Layer 5 of a small transformer language model trained on English Wikipedia (9 layers, counted from 0, width 64). Numbers have three digits each and are written without spaces.
A neuron adds its activation times its output weights to the MLP's output. To switch it off is to set its activation to zero at one token and run the rest of the model.

Output weights of the MLP neurons that the questions are about. A number n stands for (n - 500) times 0.00088.
n2: 677585534441513328417376548429528402571375484348562352531488450552544547515470284547534485475490539435296595377372566558665294435482539682438612316482501570380338616622687438408786626591716627
n18: 647612581573588458485506408511300369535512494515510305632458556656553471441508321498425557600404563303423470441362604461581328420596566512478413365610526503590527463531484402489675605460754622
n23: 565517590571667639534527638375549399508582431636335313611550491477667661538554468538388682404500420332476634487299458565402508499447486695321549492521311595525522288469592367544528400341628501
n33: 546673495575591458474337576550445522503365383572275336546332567613600752614438436470165581641418495605445517371329571677663529281413470482532658338509354647651391345464459436577688636499606730
n34: 583655524540438524400353447522609416462317427538348454521628571394576602363513398685483613426270466395350639482353536705575347411454677786426562358657333495488473526593507453475462724523574570
n39: 498412614333389552703322358378240372589537512442414643463772469487568349694313452316459672322480363324458466726800566513271519511465415635348686681557639515567414395569735435770538528346653455
n48: 437385610432839507574322454725391548712692512621529335533438517410404328327616518425352356555413603376516727517310489635613390355690472440646631539874395480563351534411528471314618241248549485
n49: 348471634245697727453565823500723497614594434570396597417627022451405523487418395621434510469638442368643325491683491458412482567414400828591638694603410450487383665402579308291455350472571561
n50: 377578510790572365649517403514627450456439601663544682628489455400541622482525406737480453942385453709467456302394548371488404429876510465240435280186650714680530241627552529459558164212458442
n58: 575594347641424310576510462629689479106579332409430651488304464387653638412330253491603402704666495565353445512561307304820333477301533668592648501456383754419530536377470674439658555558455702
n61: 615386965676435650537443487371386521572553534533605476431433263547149719324343477822483402255456408425627472644456332660300578454295366616653298539514668598387527785225652774521511386557574263
n76: 295459550580600570488721442581569568351524530393396470605601414414642457498578235433524577394586263261560545521735734350597460445366460784691700523608460586471408466347417393463458565407545525
n78: 388423493882442621436437626548656374462467274382498736424720779267746661581336413871205503515709471579555380390501217557439551586462319579537389481526245423442638484586391620393100724403781441
n98: 510639615670571478497686416365465525501395433496482340552457530551509408459436329702457574668463462316428546552326475606723491616565485570402493456665358521628422538465522435367482453371607466
n104: 395695372748425571497457560498472416561570506401509580601311635619553588442461655562442510400500366501334621683298569551445398551714637472514667455537435462592452204512609396579575212328508260
n126: 581548420501604492344427521515416393457377424332506662541607569417754617570545425653491399542481465457626495529541456509619534574478563760524491505476278573554383561466317397468370526308577507

Each question names a token from some text and the token that comes next. It shows the activations a of the neurons there, in the order above. A number n stands for (n - 500) times 0.0042.

Then comes g, the gradient of the next token's log-probability with respect to the MLP's output, scaled to length 1. A neuron's effect is roughly proportional to its activation times (output weights . g). A number n stands for (n - 500) times 0.00094.

"s", then "."
a: 569566460473463497460496475489496469699774500610
g: 614315286550624369538581656731652445332480587638447556401710525549400373449623584603367801595834360341530373549449399661499399488553651511667390496490440404455488171632248509398362672361484357
Switching off which neuron hurts the next token most? n78

"acy ", then "is "
a: 461482466462528492478473472462474516478461474460
g: 412503550460530528418622546406396563676365416753564486543445557489732510491344419455665386589262420428526343341720499353405762447456390561300475333668431346207682665638790486519717471672599268
Switching off which neuron hurts the next token most? n58

"em", then "ission "
a: 464474462486518460625460477625485465469772545462
g: 632407640398273567588375524189410411541644498579342445604235335497493703412293505718595723513586554330449470497520400446586410574634263508816758582450329408529504509496387447647427718720392566
Switching off which neuron hurts the next token most? n58

"ed ", then "at"
a: 463697460475466490460477566482460464491473465500
g: 490461702457543579156572387416525542539597431517494690364706547522492527360370754192472656720292431340326544586476482574398458638626472359504192696459651514472741414641392402690575452653408362
Switching off which neuron hurts the next token most? n2

"ials ", then "| "
a: 488464507467519498497481489497495469464464486664
g: 653400575414320563532552680435482495595404364301494270510573302248611782680682554569369427453605505552547499523555282358524643410323530556415609358554540629555456492452797764313396522253794398
Switching off which neuron hurts the next token most? n126

"of ", then "India"
a: 460536462489497498460478460766465484465462493463
g: 398341612570548643411417326365594726361728555263632474380545595450441513477304518461289659445407460460410508603431408508623279573545499627776522747506734578538470713455331578746397522537166301
Switching off which neuron hurts the next token most? n58

"k", then "ind "
a: 479483477487581501571478462659484495486742548467
g: 892401692473524459458490412356502324647476475494634491514283219426288526486473527703530608284661620459449444483518371471598423287419296544499509597682401343372327726603609487754613450762503656
Switching off which neuron hurts the next token most? n50

"Among ", then "the "
a: 490589460462477467554462869522668464498463460468
g: 621406482553297538624354573263659167631589588532563360606387571293524555198575411587599542515572391597568635333397215627467670480491480648459494380476346658657607726451635711249541429588550311
Which two neurons, each switched off alone, lower its probability most, in order? n61, n50

"ly ", then "shown "
a: 471462463462475508466479462476460485491460475463
g: 419400601237480494666547600574544737384552403288542230251721351568594484512478570424584614666903600432473361451486429331511604339494385527397476439705546542441767571430710426310358584459635361
Which neuron, switched off, raises the next token's probability most? n49

"prot", then "ected "
a: 460472498461743485503462477566494663498749469468
g: 510483627496679587702447568602674581570496296333652482493502243556419510379313618634677503495423539385406402419446385600726318509611455693548591519322445513680551854337416171535389324470238656
Which neuron, switched off, raises the next token's probability most? n49

"s", then "atis"
a: 485464491487622479460492484477499460548466495464
g: 358244559421659584282335611690592461420444383605562450522546252692386638555697689455437724244480377373539712408500501508381469414753335456509617578535641679541608564480564166388621266550547441
Switching off which neuron hurts the next token most? n58

"Main", then "e "
a: 462460594470550499466461497478497465494461499465
g: 394605348630464298433472596592520581557453711444539476568312444366387675559682411241364501412648257605114632231417670681407457564615740329525546421501589450799486456528542535498618487693560368
Switching off which neuron hurts the next token most? n49

"may ", then "also "
a: 481546475465471468463710460582669471499467476606
g: 177618460410654444709704178523581441609673460518375535546274420389664364670387220410454401355542516450551605470625401438544418768493589500480813417729526252606586495380495565502589458646393534
Switching off which neuron hurts the next token most? n49

"y", then "g"
a: 710524478496463499490493485494484468491476468685
g: 325598386433523594639335757376629350617485512624439516476389310402618348552470416493553561536473777374530513426523324544741283375416364569575562408581720409669360596261548553522549177465732820
Switching off which neuron hurts the next token most? n2

"1 ", then "recogn"
a: 494743465490460811482569504462701472500535485473
g: 450626973452367504500537419445694581590270457416294595443166567506766489290522404638442435393467424479531604374641561491348656488435419550480610515356544360491539695437464720429710485717466284
Switching off which neuron hurts the next token most? n61

"cultural ", then "fac"
a: 481558474460479498635461484467464462480507460591
g: 250337389527586417605447664527376471455508706874447642573388605368267428554453569382498509638280555480593614382506439529752717505408261460500653620693488474335640200464478335308533589463675612
Which two neurons, each switched off alone, lower its probability most, in order? n48, n61

"As ", then "with "
a: 472518460476461464466463935482491467499476473488
g: 415668663679538307410416438470452345562353712471376676572353501389512456461560639321445288414508504358410456292363360615508511822553353537653475615630765563628285608410451590526572444690261821
Switching off which neuron hurts the next token most? n23

"comp", then "on"
a: 464466473466523484677460464515500580460628469460
g: 294635561358202368484579428527505507569636475378481719503597403425678562423565256477399503502422317647616591518340430491552531587712547865599581401393653420608655483369607373421362111717440640
Switching off which neuron hurts the next token most? n76

"1", then ", "
a: 616568477475460476467500460467494460536480493460
g: 619411847620206554497517468358489273494475283461450576510504347445302626499550378659704483442506712556768376473769547419436554554390540625362571568642361474409415624686692362427323482684374273
Which neuron, switched off, raises the next token's probability most? n18

"pr", then "one "
a: 473530460472613533637462474599499460475515741469
g: 556404450303447516654553315602478226338361654273567695471327509530462217667471338421524449686526592600453401622517523611607683568776627630437538260250235547557365565511669608497392626689472582
Switching off which neuron hurts the next token most? n58

"ity ", then "& "
a: 485469460467460483498466554468469461464460464467
g: 404394413480526477615372527436672538505670383261652428586702442318461734516577668624258567657554544635295687695520443409575571352505451557388291631592489722574345139328493528529289375383712538
Which neuron, switched off, raises the next token's probability most? n78

"The ", then "op"
a: 460646474475486480465463460590460711487542466460
g: 698534700295493351150545340631731524452500313510539454457682430518438373520576656340478497821525504451331622620526664542434475572704646552490272158516668520382732412443571474500583346414381425
Which neuron, switched off, raises the next token's probability most? n76

"em", then "it "
a: 478641479460460660908465461746484469494555599472
g: 819429592407331554415423519460484394774435661312258612456464485466512566371375292486887645676616329406632444534539613540476401564462358684591473380341575468574646562663685351526359569510236329
Switching off which neuron hurts the next token most? n39

"197", then "7"
a: 463537525554504481467538469566467472496572500484
g: 587778521506389191477529334433471469508509601509335614511681613676713223518488648515308443548429478560425780434678655606449546571608303386459426444325686352575480663090612400533374473476469607
Which neuron, switched off, raises the next token's probability most? n58

"| ", then "11 "
a: 467461532500546743463493485460465475472483462487
g: 564603283428596478604590486440351477544542569349526461352268405442619165617352442735603345586584617531640353486168517464513382566751559603692528352602273470516471638791511450251567675665515478
Which neuron, switched off, raises the next token's probability most? n39

"it ", then "had "
a: 476506463468465464515635460502496493490460462490
g: 599389456569341531691433503651622683589642350616457512617420581426455442609407367726559517435611394484634473320704496531644296341571446623424794577236439398339470490090397259447570653526725407
Switching off which neuron hurts the next token most? n49

"abl", then "ation "
a: 461460460460462504489462460466497461480467464560
g: 356605478457599460385371524503615349420323417446625644472658528309303736716620612362761587649467533494368585618380496325587573434764377669351649250519591502619636547644340262407486465267295610
Switching off which neuron hurts the next token most? n126

"ind ", then "in "
a: 464465466463748494486480465483496460461597476460
g: 582419520663457324404462588503640690411537479446565268486492539387403558455664552356544542471827244465437367313448392582670385594512676496507693606424599632851378627386523471148358296637382667
Switching off which neuron hurts the next token most? n98

"ov ", then "sur"
a: 511474705480515478495471486495499475474493487573
g: 494427673454505515198501652280173646474449384667245500400539620568663299419463384375625727658374566473520570572599424387443511373588501377569403594315730548439663464378388658541585650602386837
Which neuron, switched off, raises the next token's probability most? n23

"al ", then "has "
a: 523465689466654496490498489498499497467466479554
g: 508425676571536462249590383510422682645364483790197525571412456425645506490454324433708483519432454446441298406720654310433658613570409595351448438611344203356595693664632469507646567759328501
Which neuron, switched off, raises the next token's probability most? n23

"39 ", then "|"
a: 462461460569514772460463460469461491467476469489
g: 461337517533732629596403575611730502262588614408231575520675478398474371302580489384530682465690322556372702521653306422574558329366563407664595662279421622498504546395250463468631225516739527
Switching off which neuron hurts the next token most? n18

"In", then "duc"
a: 466476475483601460482484469481498521479474469467
g: 507513455598711729689771442667356048471414362469230519490521569389529455710466674532625577664344545473614469699494350420535486435455286406495362585669524481346503344539477597293481446692642361
Switching off which neuron hurts the next token most? n2

"| ", then "19 "
a: 467483567532746872461488481468465465466489460489
g: 543510515373610680458498525415308379503538455437591539336357644386640258596437590713655394596486582307528345470165726635496524470596514503731619268606274447535463467823455282377477690712385566
Switching off which neuron hurts the next token most? n34

"| ", then "8"
a: 463478502464651644463491491467480476460498475485
g: 551736268367390313674560240455514493647438624421531617416529432548411332404543579907538441440321487586444474348246592796461380659700475681329457512528520429635626574246596497458548618419379620
Switching off which neuron hurts the next token most? n34

"| ", then "18 "
a: 472461549508588793462487486462461472476482464485
g: 587549459453468518442543508422280442503579531481522540345284522514700216540433491798542464551707590456504363428223553615365394498532498485813605326648173436453545555840539438296434658780500523
Switching off which neuron hurts the next token most? n34

"B", then "CH"
a: 464612505485460461475499497475480611496541460485
g: 542760416463459389636397426215497646522467972530162604339535368353574479457559370650543292445534454388463431457534600463459649686627422533638556679634628328506393366437524527472411665338715415
Which neuron, switched off, raises the next token's probability most? n39

"in ", then "J"
a: 462527512468544494482464462535575470495460492486
g: 156862429749529441625598539675529370368395679370410517554396577494757672577671456608397342553516296548388557337532613572372579324690548238426662509382562600506284367390428519586601430522381444
Switching off which neuron hurts the next token most? n49

"ed", then "i "
a: 607874466466460488460462483491498461518496465488
g: 268656673572626684705466429515412655574509417405504401346395682333638522578259671430505436723319428500508566449233686580352262431581493405397540545469799554524466266566557724477639465596407229
Switching off which neuron hurts the next token most? n18

"| ", then "16 "
a: 476473467488764770462482471466470473460498467479
g: 498569405472423379498394275319311385611529576519613706419296566468555412646508467774621472549427650334385339439116666649367511678678465558651400340621465469413600483679595402468559775716294575
Switching off which neuron hurts the next token most? n34

". ", then "Population "
a: 460524462465461467472470734464462555540462651462
g: 241545484472617782546563390631252572479546531656533443454483622620463594280437496481600495325462602561547634625280616729408586424398661300571562580473416516450564104705566591687401488261380220
Switching off which neuron hurts the next token most? n104